Layer 9 of a small transformer language model trained on English Wikipedia (12 layers, counted from 0, width 128).
A neuron adds its activation times its output weights to the MLP's output. To switch it off is to set its activation to zero at one token and run the rest of the model.
A neuron's activation on a vector x is GELU(weights . x + bias), where the dot is the dot product.

Input weights of the MLP neurons that the questions are about. A number n stands for (n - 500) times 0.0013.
n18 (bias -0.129): 523 584 556 457 871 526 439 579 115 453 312 583 477 541 503 674 503 400 473 382 321 599 483 561 699 557 629 497 491 500 467 346 585 401 604 678 620 510 474 532 521 400 288 477 408 533 520 345 547 579 507 500 603 500 519 268 636 523 519 278 513 456 732 407 309 482 560 320 537 510 285 463 666 398 651 561 449 641 535 588 456 522 625 475 636 347 466 500 767 587 574 510 477 425 588 391 612 440 419 538 550 456 328 500 377 587 480 524 533 599 401 512 541 541 516 417 475 548 466 459 459 334 741 480 525 353 497 438
n39 (bias -0.129): 588 546 262 599 609 675 550 876 613 572 492 401 584 621 555 697 586 624 692 516 468 677 257 347 615 661 380 512 721 598 512 433 348 402 647 406 757 559 373 485 578 500 597 562 215 748 389 542 369 319 588 504 429 750 702 395 585 480 349 450 534 352 382 636 616 587 659 486 288 412 227 333 429 257 580 435 439 441 447 512 278 586 477 280 284 532 230 543 406 560 592 573 564 445 452 358 654 496 562 586 492 526 480 410 292 422 560 471 453 675 427 467 530 531 435 286 598 423 637 469 534 563 532 582 434 409 304 656
n201 (bias -0.126): 661 314 396 516 371 687 554 611 549 428 607 645 327 402 615 616 508 508 253 579 616 496 339 407 607 457 602 601 215 584 468 441 543 417 367 338 477 461 434 420 716 604 626 492 441 468 632 609 542 520 703 700 512 360 515 590 508 612 325 525 293 544 301 392 539 387 660 457 421 476 670 660 592 324 535 401 680 397 477 296 339 474 357 412 652 723 550 504 401 528 609 545 359 634 382 476 545 484 347 481 584 637 805 472 374 481 484 384 697 546 535 753 295 359 485 488 736 209 679 335 442 340 720 292 757 439 567 681
n302 (bias -0.079): 67 500 661 347 453 465 486 591 604 472 766 602 386 500 464 483 417 695 448 266 431 544 643 394 375 477 438 415 540 528 336 822 345 428 382 308 423 305 355 615 534 372 266 478 586 424 636 767 514 453 630 586 573 507 586 367 459 738 514 684 496 555 605 610 468 557 423 678 353 563 652 493 474 484 677 391 403 395 472 384 343 472 511 469 264 668 372 597 526 445 444 354 603 348 463 420 481 385 465 469 478 549 593 449 486 527 735 503 529 381 673 544 326 577 570 369 516 567 483 513 500 712 526 478 640 426 565 637
n341 (bias -0.016): 508 589 358 375 525 961 589 435 547 528 488 523 601 585 450 418 540 546 267 677 178 807 226 731 591 455 524 476 557 651 621 492 570 405 467 612 684 269 496 504 565 374 352 644 323 766 525 406 425 388 518 521 224 424 342 574 470 517 321 465 605 496 404 439 781 572 513 443 206 568 534 637 525 534 536 440 727 545 383 560 657 594 407 432 491 642 777 414 500 453 572 539 294 496 210 304 602 530 464 583 496 368 411 703 516 586 597 565 306 700 395 519 468 397 661 446 361 461 605 302 403 341 803 619 652 624 480 368
n346 (bias -0.028): 409 559 666 493 595 572 438 548 262 476 704 370 218 412 710 621 520 417 518 415 388 593 681 399 377 477 298 605 553 431 446 635 479 311 546 443 469 315 381 651 365 655 613 447 564 489 471 468 439 439 633 493 698 410 578 383 763 475 609 127 593 555 731 275 465 497 514 571 682 278 460 637 550 432 531 444 563 304 684 585 506 493 301 393 666 450 552 426 522 686 489 463 594 632 294 633 658 442 506 394 457 514 357 325 370 507 641 562 482 572 611 628 360 471 420 442 500 463 490 566 604 486 419 493 419 714 513 440
n395 (bias -0.076): 439 410 407 371 464 595 679 579 352 354 554 474 402 434 668 538 462 659 426 500 480 637 435 394 379 511 308 429 467 777 751 648 540 348 445 456 519 472 261 538 264 541 695 596 504 355 496 563 255 701 590 583 294 468 121 584 309 845 512 445 636 430 477 656 677 644 423 471 549 676 545 890 411 394 582 546 409 352 379 268 422 546 284 539 587 633 525 476 370 553 545 558 443 668 603 540 455 635 391 255 512 419 714 653 431 610 394 275 412 736 531 417 427 507 344 427 443 454 515 532 379 573 409 651 715 461 443 707
n505 (bias -0.085): 539 448 514 444 635 562 384 401 367 426 575 507 468 391 391 546 329 436 500 619 273 701 343 428 570 628 396 472 536 584 660 584 448 430 562 693 463 430 610 382 655 422 294 423 503 609 550 514 493 412 604 572 177 482 500 249 522 578 386 786 463 529 785 566 669 610 475 510 337 421 403 533 525 557 596 693 234 633 353 384 454 560 411 588 456 426 456 538 222 482 381 496 418 360 355 341 298 414 469 470 525 412 464 665 537 603 486 642 539 646 500 407 443 241 534 461 367 693 678 419 500 415 500 514 450 680 520 542

Output weights of the MLP neurons that the questions are about. A number n stands for (n - 500) times 0.0012.
n18: 440 574 534 302 486 622 507 616 545 503 692 331 476 673 407 489 376 646 469 487 500 673 617 438 514 625 376 281 526 589 371 459 574 527 454 433 497 387 523 612 433 455 604 637 393 333 376 479 405 545 583 587 574 294 553 603 639 481 551 384 465 550 448 608 476 418 390 602 584 358 805 528 450 549 670 645 365 520 403 572 248 404 440 397 393 382 510 637 304 536 390 518 659 493 540 545 344 604 433 484 616 300 657 543 516 725 468 353 623 580 612 614 296 390 576 439 722 671 379 471 426 599 444 435 635 392 510 513
n39: 428 428 531 572 316 505 728 399 589 512 656 624 559 233 565 481 559 370 528 500 268 657 522 220 238 360 500 600 529 371 794 425 726 567 542 315 624 544 592 463 318 666 552 243 469 584 251 465 777 565 684 337 327 460 341 677 333 306 509 500 601 517 672 409 768 554 504 458 398 474 525 365 771 144 588 349 509 402 588 681 760 420 579 700 365 381 785 620 570 496 708 345 436 539 630 573 641 268 698 472 629 527 343 344 473 258 504 767 532 500 460 504 458 734 443 466 330 571 448 441 367 629 481 387 419 556 672 420
n201: 388 362 287 591 612 367 500 534 541 525 374 373 657 488 371 288 620 457 394 321 600 487 402 492 346 347 521 388 397 692 513 728 703 789 539 611 458 447 153 636 805 427 397 685 713 406 630 460 594 589 285 410 21 702 563 457 471 666 548 444 545 461 785 640 631 500 328 568 441 623 573 571 504 539 365 515 496 370 338 222 386 558 537 295 460 509 395 160 508 691 247 559 675 482 418 404 442 426 487 385 509 403 668 530 568 468 286 305 525 679 826 374 624 403 684 368 833 698 500 561 755 615 435 513 469 596 680 337
n302: 419 525 559 564 529 276 486 476 432 517 397 289 610 476 459 488 598 626 560 542 592 336 337 493 530 445 583 455 687 643 661 527 729 525 564 561 411 483 613 626 559 393 792 484 397 532 585 496 262 344 610 441 305 519 489 669 590 411 578 483 632 429 432 521 482 455 298 451 252 518 322 518 415 556 489 583 863 532 544 609 421 453 610 425 540 383 635 645 596 424 663 507 439 518 549 503 409 634 229 443 468 500 459 475 572 321 165 537 557 711 592 430 625 316 222 471 488 779 507 624 485 510 360 395 496 682 407 458
n341: 644 461 561 649 524 659 504 334 437 584 546 575 453 571 316 378 302 678 573 282 398 456 496 549 324 488 492 672 421 404 455 672 425 550 319 396 591 668 612 445 677 528 673 224 674 507 484 329 818 536 161 662 647 396 553 430 606 285 457 639 354 672 643 737 551 608 330 254 570 425 488 355 359 610 476 653 559 645 366 467 443 673 588 496 452 427 433 742 504 546 432 393 413 556 434 169 444 722 535 364 472 488 377 519 446 500 323 537 404 349 504 706 331 463 609 480 435 743 600 486 668 703 345 624 465 453 369 624
n346: 755 378 445 457 333 304 523 356 489 511 519 544 346 361 409 601 290 449 581 600 371 399 428 408 208 862 408 736 199 546 545 246 504 496 564 631 462 427 814 228 463 482 395 454 389 560 418 584 448 371 256 529 635 567 771 613 537 250 456 527 634 394 443 289 741 780 454 357 566 476 422 541 606 610 724 312 504 729 239 504 393 617 714 545 468 476 626 554 596 408 516 582 567 452 453 417 575 751 582 444 544 504 429 578 409 623 529 500 530 594 430 404 384 621 594 671 558 346 418 699 727 662 562 544 282 651 532 461
n395: 814 482 221 287 433 731 278 569 504 563 527 631 691 398 500 278 650 615 274 282 473 395 367 473 432 433 278 584 573 473 404 461 504 288 450 747 708 478 558 375 281 488 706 391 492 748 398 467 610 410 979 505 351 534 490 417 600 504 514 202 380 417 281 545 785 392 684 691 481 388 367 428 298 568 375 476 322 207 827 510 333 725 378 679 443 452 821 534 545 749 557 602 668 433 684 330 711 352 910 736 632 698 671 606 354 585 520 549 531 181 423 561 486 534 438 824 375 410 487 338 461 214 537 566 621 491 505 486
n505: 507 518 405 280 496 363 559 591 412 414 290 519 445 426 549 451 395 569 448 522 553 447 718 447 523 587 640 386 479 392 645 459 724 409 367 556 396 514 273 603 523 628 345 623 473 686 284 605 549 364 14 408 585 519 358 482 455 476 293 565 747 551 465 625 607 594 440 460 465 733 602 545 558 595 355 707 578 301 671 653 514 496 497 380 364 508 707 460 683 676 492 442 600 866 475 500 612 467 635 393 339 707 589 321 558 497 430 65 555 355 561 438 395 438 565 493 478 442 323 545 458 532 597 590 504 537 519 402

Each question names a token from some text and the token that comes next. It shows the vector x that enters the MLP there. A number n stands for (n - 500) times 0.01.

Then comes g, the gradient of the next token's log-probability with respect to the MLP's output, scaled to length 1. A neuron's effect is roughly proportional to its activation times (output weights . g). A number n stands for (n - 500) times 0.00073.

" (", then "M"
x: 531 552 471 494 510 562 572 465 502 635 519 430 477 607 474 356 454 434 429 441 428 535 452 473 428 474 509 562 389 583 497 520 634 515 448 501 596 457 650 446 563 531 497 484 525 531 536 462 556 474 50 602 549 488 520 469 456 379 512 660 458 600 473 582 475 514 509 428 449 474 481 529 422 610 464 507 448 546 418 446 484 428 568 486 478 516 479 594 477 512 551 499 492 474 436 479 434 511 609 556 565 503 459 442 503 505 423 629 386 482 477 620 593 461 512 565 467 527 483 585 583 496 522 493 472 502 483 442
g: 587 455 407 445 534 578 491 557 575 570 488 427 406 514 374 514 423 400 329 455 467 546 188 590 540 596 317 606 664 511 622 433 615 627 454 444 508 384 769 630 472 541 565 336 256 346 648 546 376 715 562 465 753 397 761 491 669 593 450 532 411 573 367 479 488 385 590 389 643 804 647 475 413 581 867 327 734 589 341 557 671 508 399 538 342 426 521 534 573 480 339 592 337 555 462 284 752 580 400 622 491 405 651 533 462 543 494 197 357 420 454 426 525 451 479 493 435 469 589 360 322 564 492 349 524 442 512 470
Which neuron, switched off, raises the next token's probability most? n505

" Pro", then "te"
x: 571 607 482 535 499 528 630 546 540 503 531 481 569 642 525 523 491 411 476 553 484 533 432 434 547 502 474 546 609 538 443 499 465 523 524 375 423 631 553 489 545 557 519 672 418 495 432 453 604 529 131 521 478 571 514 439 510 442 525 468 471 366 430 500 477 400 581 649 435 470 484 522 534 526 343 478 489 450 616 535 555 479 493 621 481 415 516 479 538 546 521 545 417 564 456 470 442 528 586 504 354 516 375 516 503 396 426 429 433 374 460 436 604 714 445 497 492 512 458 689 566 611 543 444 457 449 503 360
g: 276 408 573 555 619 447 357 415 569 233 555 577 390 439 690 352 491 511 499 467 454 557 555 653 585 337 585 560 502 696 407 457 562 418 397 501 450 667 505 423 349 191 579 525 506 587 479 415 496 416 539 314 289 667 682 415 616 341 720 605 454 253 426 217 714 445 494 364 684 785 354 612 449 489 413 525 324 585 497 597 805 296 415 445 449 488 555 522 517 707 528 465 714 535 327 610 475 446 582 600 453 625 581 660 481 501 342 672 547 668 424 418 481 528 357 498 468 670 555 546 446 538 331 415 392 669 606 539
Which neuron, switched off, lowers the next token's probability most? n39

" ", then "el"
x: 533 483 516 393 457 611 512 397 520 520 397 440 533 498 484 453 482 459 487 577 569 592 472 391 527 384 544 510 561 484 590 513 574 509 485 507 452 564 479 362 577 547 425 428 592 553 481 481 549 465 67 523 505 548 589 398 568 272 533 657 469 555 529 542 553 511 497 564 408 542 574 525 543 497 465 464 561 606 481 482 458 507 506 470 507 480 575 565 457 531 543 472 452 448 491 450 480 509 624 513 494 497 465 428 639 484 442 537 676 484 478 483 446 356 467 653 505 506 491 559 481 506 443 490 440 652 482 482
g: 486 310 460 443 303 471 522 427 635 443 693 477 484 431 552 514 511 575 429 367 469 283 503 356 444 579 452 541 357 380 490 354 798 611 495 556 486 593 657 504 468 604 581 655 763 467 507 875 548 559 471 536 234 551 630 550 670 535 461 388 768 478 355 701 566 540 318 385 527 544 429 488 598 457 561 419 370 508 319 363 239 671 288 594 646 355 253 400 431 368 502 590 575 540 707 394 533 436 530 445 547 616 469 563 463 562 533 424 397 464 400 521 374 620 758 673 629 511 396 468 465 504 188 594 452 537 719 468
Which neuron, switched off, lowers the next token's probability most? n505

"ê", then " L"
x: 464 452 648 543 494 386 610 408 398 363 529 356 443 419 606 461 434 517 476 387 413 511 544 573 526 319 608 462 447 456 537 676 589 535 445 409 539 496 485 430 340 627 416 486 544 687 459 546 658 552 241 683 520 588 527 523 531 408 596 511 434 414 544 351 458 563 512 626 495 524 477 471 596 464 437 492 500 556 458 576 515 520 447 530 505 465 536 434 462 507 389 429 437 558 453 562 499 608 553 544 392 533 485 597 837 355 501 599 540 467 586 468 475 738 550 505 557 479 489 563 427 488 431 521 403 392 429 441
g: 440 542 431 457 437 423 391 545 433 342 520 508 446 549 371 555 500 648 480 469 618 484 464 360 427 536 543 688 466 355 697 345 590 705 258 542 488 514 696 559 568 537 514 279 526 501 593 675 480 674 496 332 872 501 717 501 447 494 309 292 651 354 542 390 246 515 381 373 633 676 651 494 486 593 720 543 496 643 467 459 415 530 572 735 448 494 700 634 537 486 315 550 423 475 401 446 564 560 356 555 628 345 509 349 532 550 625 23 509 468 611 364 568 397 498 509 554 476 192 594 435 509 619 466 535 556 529 407
Which neuron, switched off, lowers the next token's probability most? n346

"g", then "ung"
x: 577 542 518 374 466 456 508 437 552 496 374 435 621 414 388 519 573 350 556 473 750 602 462 366 498 398 466 570 516 535 489 460 649 645 442 583 483 550 533 346 492 545 495 550 566 649 363 443 435 496 247 618 518 531 499 451 566 418 664 427 438 597 386 469 537 450 541 478 519 421 463 486 458 491 456 515 519 376 358 483 429 530 450 639 441 570 544 368 540 281 442 504 578 579 642 603 554 418 473 650 584 440 536 335 601 585 415 604 530 508 495 622 529 537 608 596 631 563 553 464 419 398 402 558 482 633 354 353
g: 498 548 484 504 567 423 466 649 492 623 528 675 518 467 551 378 562 488 481 453 607 520 471 529 299 349 490 466 585 347 599 507 430 542 291 382 674 228 176 880 554 427 293 424 571 463 549 405 430 550 369 471 369 315 600 341 571 439 520 542 657 713 626 499 637 551 291 467 596 321 595 478 580 298 333 393 708 660 587 352 583 527 434 503 499 603 493 529 437 529 543 518 553 493 511 500 454 671 631 515 399 451 544 536 580 218 693 316 504 712 419 493 718 828 543 415 687 381 386 400 675 529 640 353 546 385 475 378
Which neuron, switched off, raises the next token's probability most? n201

"ance", then "ment"
x: 554 470 596 517 473 311 663 467 436 517 385 501 554 535 439 465 475 306 629 400 494 411 527 603 372 342 621 414 574 437 435 554 386 462 402 511 542 454 497 390 586 471 574 613 478 367 619 507 553 583 261 490 640 463 616 540 512 527 540 590 419 508 569 542 520 479 496 579 499 605 579 544 427 480 490 585 543 350 559 503 457 578 489 420 529 453 389 541 522 387 489 531 419 501 451 545 443 570 451 483 404 592 446 566 753 423 601 608 585 361 428 629 338 468 459 550 585 560 474 655 440 435 419 576 483 324 638 457
g: 597 289 221 358 517 605 687 408 391 513 586 78 656 577 460 516 459 545 700 335 583 498 277 673 575 419 531 531 402 626 527 384 458 635 614 440 532 318 363 400 610 403 377 539 677 663 386 418 494 377 568 351 498 448 641 545 648 393 438 617 661 475 601 463 807 400 728 533 184 618 335 560 550 461 516 458 523 563 663 333 408 521 288 541 565 371 515 637 677 597 502 592 524 387 371 598 383 504 435 470 680 656 510 515 388 427 582 405 509 610 601 483 597 470 600 439 526 563 497 412 504 244 485 352 512 528 723 489
Which neuron, switched off, lowers the next token's probability most? n302

" 1", then " –"
x: 533 630 482 440 392 424 626 507 428 536 463 374 521 542 530 472 517 468 497 587 505 564 538 505 399 504 398 530 481 465 568 594 535 502 453 485 466 407 583 423 560 504 438 547 516 378 632 428 647 520 111 578 538 450 589 405 549 360 438 419 476 509 520 520 435 439 464 542 620 401 463 415 475 574 443 597 533 442 614 531 509 381 516 545 622 620 526 586 435 495 484 471 443 515 376 556 490 534 545 500 378 485 529 467 735 572 419 408 621 489 448 460 490 555 489 533 459 508 474 561 736 511 393 547 485 588 577 417
g: 620 602 520 483 505 377 441 520 529 463 363 590 490 479 485 653 462 435 426 368 596 616 498 670 478 481 439 554 601 440 369 601 467 485 406 645 290 580 505 479 506 597 437 536 540 399 282 571 553 436 487 404 462 590 446 574 582 923 506 382 620 555 589 511 338 470 522 217 558 425 453 691 397 505 313 651 615 488 522 442 445 589 589 442 580 370 465 388 118 244 543 427 249 421 610 291 549 595 384 395 402 630 638 912 575 451 641 498 636 545 415 541 661 467 401 596 602 615 363 552 387 379 491 295 529 599 815 563
Which neuron, switched off, raises the next token's probability most? n346

"ta", then "fa"
x: 620 656 391 502 463 512 458 516 450 514 572 451 386 516 459 549 486 503 430 582 744 376 421 402 710 531 563 516 445 530 522 502 677 453 446 535 392 382 597 468 529 628 542 574 486 438 412 537 687 440 297 515 505 611 443 469 455 383 603 465 403 510 412 460 463 603 511 588 453 438 503 469 434 450 421 537 455 583 594 413 545 608 535 543 468 587 453 397 320 392 504 653 471 507 363 533 413 547 454 393 503 619 536 496 800 483 223 509 681 418 532 414 400 617 481 551 366 458 433 577 664 568 449 424 513 494 610 491
g: 482 730 574 638 838 427 830 374 639 567 568 574 386 355 394 606 456 569 361 340 601 257 322 527 441 526 519 610 599 556 285 491 753 387 588 646 690 616 404 438 500 563 580 241 603 581 492 414 498 542 524 443 551 565 332 455 569 453 192 362 391 392 451 329 406 574 632 461 561 448 621 541 522 457 238 575 480 491 567 603 642 625 628 338 457 629 623 417 568 665 550 492 433 578 620 504 486 502 464 571 202 317 298 457 479 424 724 585 347 565 532 601 550 460 631 361 358 411 555 484 527 496 470 417 295 622 436 441
Which neuron, switched off, raises the next token's probability most? n201

"f", then "lic"
x: 533 593 473 501 452 619 531 575 450 619 461 449 470 457 430 478 503 490 701 619 494 511 589 281 456 444 499 573 536 498 400 470 482 502 665 446 545 471 552 298 529 607 396 479 631 417 425 448 492 469 339 580 436 506 574 634 469 546 486 456 285 476 386 571 473 509 601 801 340 529 558 402 523 416 394 481 542 574 519 490 405 541 515 650 427 371 492 490 464 468 509 580 653 488 749 409 527 446 457 440 381 609 415 455 444 464 385 563 692 442 490 538 596 419 495 514 542 591 376 584 655 572 483 550 462 410 410 549
g: 527 599 550 418 366 569 599 331 593 531 608 616 471 615 447 669 529 264 344 417 437 357 634 591 670 550 381 404 503 787 526 622 511 689 686 557 486 669 351 539 516 499 458 501 488 648 515 422 516 450 552 516 369 572 649 295 566 504 385 484 574 643 399 685 385 304 474 479 467 556 708 307 604 561 439 682 790 358 647 591 506 556 501 441 562 468 347 518 431 393 306 481 515 478 308 163 453 467 604 448 490 593 661 465 478 381 493 375 483 494 553 560 602 375 701 457 324 690 391 401 100 462 737 464 551 455 271 481
Which neuron, switched off, raises the next token's probability most? n39

"e", then " of"
x: 529 517 543 579 481 224 711 447 483 385 603 593 606 479 363 526 542 457 475 473 517 316 493 522 363 401 339 456 486 493 512 481 630 626 416 456 447 433 519 530 474 499 604 516 510 384 562 467 533 580 288 679 527 588 540 566 441 403 523 565 503 467 431 482 583 456 435 594 486 348 635 576 415 487 351 550 615 514 432 528 515 572 570 483 495 607 536 341 481 418 436 500 410 490 439 502 381 510 479 429 565 569 423 516 807 560 453 404 697 433 583 455 453 475 423 466 586 418 392 585 775 488 581 498 543 465 621 529
g: 236 540 707 522 265 439 643 801 593 762 604 283 524 591 450 510 433 527 503 506 484 544 740 488 643 564 564 720 544 559 598 575 411 615 430 478 500 486 433 371 548 499 566 746 726 287 463 590 626 526 519 706 603 554 538 555 471 584 466 550 476 532 614 606 522 683 298 564 436 332 619 441 491 590 509 658 564 738 313 607 356 372 581 311 511 328 395 481 447 536 548 471 508 593 439 337 522 425 209 511 370 350 442 524 571 472 501 351 508 502 484 584 399 415 385 422 388 502 401 642 243 576 376 161 296 477 505 367
Which neuron, switched off, lowers the next token's probability most? n395

" –", then " Re"
x: 465 602 554 425 507 467 557 532 389 503 451 369 570 566 530 476 481 417 499 582 533 458 514 476 531 560 432 592 444 458 413 415 517 501 452 506 359 541 700 501 480 542 570 482 518 404 527 460 577 560 98 556 543 533 498 450 548 369 602 479 563 473 470 546 550 428 496 512 606 431 556 473 569 550 440 577 500 420 506 463 511 550 603 494 563 522 485 567 512 571 529 559 474 479 443 621 522 490 492 496 366 500 377 481 559 533 482 425 479 372 446 440 568 441 431 457 468 440 565 720 544 496 517 510 485 517 443 514
g: 639 414 460 422 497 514 442 316 486 440 454 434 631 606 557 356 494 598 514 664 593 578 235 545 576 454 571 489 460 518 334 611 146 446 649 478 749 394 550 415 545 388 303 802 426 508 303 400 524 556 567 554 601 477 431 591 453 342 482 489 445 321 547 460 694 432 309 218 521 821 553 664 527 529 446 303 562 532 242 616 586 657 480 480 620 557 433 592 530 662 642 458 406 574 213 555 455 632 575 609 782 324 460 428 560 543 669 396 474 442 615 356 631 517 631 507 337 565 457 458 355 566 549 479 638 594 358 379
Which neuron, switched off, lowers the next token's probability most? n346

"e", then "ff"
x: 641 471 482 523 386 400 544 512 610 475 438 462 537 605 466 444 580 350 372 490 575 517 459 415 474 416 484 432 458 396 522 472 550 639 614 328 420 509 540 581 483 451 548 503 432 472 562 461 472 607 118 675 460 413 630 576 480 334 469 417 488 519 423 570 555 464 571 651 498 612 652 462 645 474 510 460 630 578 490 407 510 508 496 387 511 564 553 436 539 513 493 392 530 581 598 557 437 529 522 473 540 562 506 453 627 522 403 552 453 486 495 508 461 502 498 459 497 381 444 607 689 504 577 426 499 481 553 461
g: 684 349 463 632 323 573 680 418 659 500 436 411 454 258 611 487 511 584 511 404 456 611 306 437 436 380 410 569 549 333 537 513 633 411 496 619 723 441 593 448 294 375 657 606 331 663 641 345 472 598 489 569 179 427 439 548 574 484 388 658 411 477 568 651 571 605 396 321 375 634 427 673 526 526 444 524 444 467 519 441 700 536 430 191 529 607 433 341 553 662 568 731 356 554 539 399 458 594 376 607 452 473 772 675 479 397 557 765 563 660 409 379 492 486 360 614 555 473 550 313 385 307 391 615 746 598 405 381
Which neuron, switched off, lowers the next token's probability most? n201

"off", then "\n"
x: 551 515 534 538 467 329 501 521 416 523 422 387 443 665 402 529 578 561 446 593 623 483 612 438 490 335 450 401 538 506 416 523 493 437 439 377 430 528 541 440 647 739 512 431 645 489 528 623 484 464 341 647 475 603 545 493 278 498 528 573 513 607 504 566 503 530 500 486 557 630 546 477 359 558 258 427 430 387 472 679 441 448 503 691 535 463 444 659 555 411 434 532 429 494 542 468 289 489 484 470 427 531 554 482 640 560 502 512 519 496 417 496 469 611 416 466 546 415 374 706 481 513 407 591 531 402 573 430
g: 476 571 409 489 404 405 478 506 687 610 503 779 564 384 392 438 336 543 627 564 546 639 387 567 465 466 401 664 328 654 456 658 454 632 475 429 440 520 670 809 558 639 439 444 506 363 439 520 377 576 449 449 585 631 476 360 491 488 349 444 426 504 327 386 522 442 610 563 579 317 503 329 275 602 499 544 578 503 397 530 617 674 735 385 393 413 447 591 528 442 432 382 418 472 365 654 422 720 402 507 459 102 514 612 652 280 591 639 523 462 619 882 535 331 745 653 363 317 314 416 547 498 555 500 479 488 663 421
Which neuron, switched off, raises the next token's probability most? n302

"u", then "gi"
x: 537 515 363 454 485 525 615 628 578 462 513 452 697 433 453 488 559 438 556 472 394 440 465 363 634 297 763 588 424 540 546 547 535 554 595 458 556 536 461 455 427 420 501 503 558 646 496 480 559 509 158 432 491 527 521 605 554 459 522 397 502 502 480 447 538 475 534 565 505 279 595 613 581 483 466 434 490 583 480 413 510 552 511 340 478 445 519 434 502 602 493 418 471 451 585 624 470 545 508 495 551 420 590 516 561 480 317 519 644 481 418 514 610 717 462 413 600 453 436 484 537 375 489 527 394 510 533 346
g: 352 547 562 546 818 472 488 341 628 527 449 562 502 754 257 603 451 436 295 504 615 504 349 460 431 559 633 418 559 408 583 603 348 559 377 467 489 401 262 495 568 636 270 745 665 530 549 414 407 652 455 390 344 494 398 398 605 518 462 532 876 706 671 563 587 487 647 598 481 492 555 356 687 430 446 418 516 510 304 529 174 534 394 464 649 571 613 365 454 323 497 534 623 646 319 474 503 487 551 417 488 780 221 563 456 498 586 490 418 540 592 358 717 515 597 435 460 443 525 373 563 458 491 486 344 624 338 545
Which neuron, switched off, raises the next token's probability most? n201

" Bu", then "k"
x: 509 549 494 543 509 441 511 504 671 513 511 577 655 578 550 469 505 514 640 377 386 458 465 595 521 501 592 409 493 492 527 414 459 493 410 474 511 592 647 403 295 463 556 548 488 522 443 527 578 476 123 443 472 450 418 476 467 451 528 394 539 513 412 551 520 530 418 599 446 541 446 626 539 555 456 585 460 509 511 433 575 511 424 556 392 623 427 443 365 469 394 469 482 466 533 575 522 561 596 553 531 487 550 526 533 460 373 674 527 563 510 434 505 620 457 643 484 542 476 573 560 407 308 534 501 499 428 536
g: 597 316 427 419 434 456 583 433 445 419 578 666 396 285 572 529 510 423 758 642 535 613 543 420 647 542 547 626 302 634 570 598 543 247 690 382 531 504 540 495 381 568 590 480 184 421 406 610 683 502 477 741 459 569 396 537 628 448 529 452 543 622 373 675 533 496 463 400 657 447 486 587 475 261 566 255 476 520 315 323 551 693 690 306 481 654 410 525 499 477 537 488 665 527 397 424 641 317 536 673 558 294 536 306 460 505 562 530 578 559 599 548 442 624 672 302 368 213 625 399 683 312 582 231 462 602 516 512
Which neuron, switched off, raises the next token's probability most? n39

" –", then " Pri"
x: 449 595 561 416 494 473 561 544 362 518 462 383 556 529 519 471 475 392 495 571 526 442 504 485 534 564 429 600 461 439 397 440 522 522 427 487 371 568 695 489 467 554 580 481 546 381 536 430 575 583 109 579 535 538 528 449 565 389 628 469 553 443 441 545 550 415 496 487 620 407 553 486 553 544 453 589 498 424 520 469 541 531 628 485 564 523 480 570 516 569 564 568 467 485 448 623 496 496 499 491 361 499 359 472 515 542 506 436 495 379 457 427 582 457 452 451 479 430 542 696 568 509 512 504 475 517 433 523
g: 754 583 452 463 688 508 547 490 475 525 459 364 673 758 455 396 381 661 526 648 374 434 365 572 316 331 545 381 545 603 272 580 568 624 694 530 652 584 608 469 532 342 401 565 443 643 188 673 493 452 459 499 415 578 485 400 426 482 591 545 520 621 377 459 489 505 341 344 445 559 828 540 332 548 431 331 707 463 187 633 536 579 782 470 376 456 537 385 622 400 345 486 376 470 601 653 593 393 415 624 645 458 290 388 638 480 600 245 405 436 465 458 361 486 485 705 411 623 456 606 408 664 601 565 578 438 409 470
Which neuron, switched off, lowers the next token's probability most? n346

" Royal", then " "
x: 602 584 595 492 577 292 474 592 479 519 389 445 502 404 465 518 430 541 463 488 548 473 477 396 515 347 660 564 518 543 509 440 525 512 526 463 468 598 571 471 555 464 474 479 420 619 559 473 608 528 187 398 500 543 482 474 511 440 534 679 453 551 649 551 408 501 400 590 451 515 392 509 535 625 527 440 533 668 345 569 509 507 533 570 460 461 441 412 465 528 444 487 406 454 584 545 524 428 485 546 442 477 439 457 541 517 518 456 462 434 464 448 526 647 476 478 314 502 512 734 613 531 514 522 510 572 510 469
g: 421 636 448 502 567 363 508 574 552 501 443 591 479 540 446 668 374 352 607 492 593 579 717 637 622 343 417 524 634 584 357 485 477 427 385 231 664 457 547 573 508 684 523 493 548 481 695 348 458 321 489 258 370 380 519 487 473 562 415 670 734 632 562 595 490 456 525 792 476 418 664 404 468 534 353 612 376 304 543 285 375 317 396 312 762 457 524 348 230 486 574 438 417 502 693 518 535 519 430 390 659 465 552 644 581 448 424 827 508 600 517 786 442 297 390 490 599 603 268 582 515 625 459 370 508 382 409 609
Which neuron, switched off, lowers the next token's probability most? n18

" who", then " ca"
x: 504 550 457 464 458 484 428 510 516 544 480 461 526 430 578 434 511 609 421 574 511 452 508 556 372 490 416 412 447 512 442 609 415 539 486 436 456 462 567 379 517 596 456 473 522 477 563 444 466 503 152 603 532 515 540 454 388 463 504 559 472 516 568 517 584 535 484 566 519 387 608 446 514 582 475 557 459 542 537 509 446 494 484 539 477 516 505 549 390 484 425 491 534 467 572 364 567 519 427 452 513 513 448 559 569 458 397 691 516 498 404 534 496 483 528 473 595 576 520 814 477 453 473 558 555 493 462 538
g: 401 479 522 227 754 463 301 399 542 433 274 450 580 660 579 682 415 361 553 760 644 432 729 542 491 606 370 333 450 391 558 437 646 555 277 512 560 550 486 778 662 314 499 628 525 432 523 375 650 367 501 354 642 540 478 366 445 574 411 444 442 484 493 439 436 621 495 718 439 547 355 560 385 638 598 524 355 464 584 542 367 583 410 375 666 328 328 622 660 468 593 454 426 585 246 500 615 377 412 665 386 578 522 377 529 613 663 364 445 439 532 467 673 336 467 456 691 519 441 544 420 587 543 477 529 903 428 362
Which neuron, switched off, lowers the next token's probability most? n505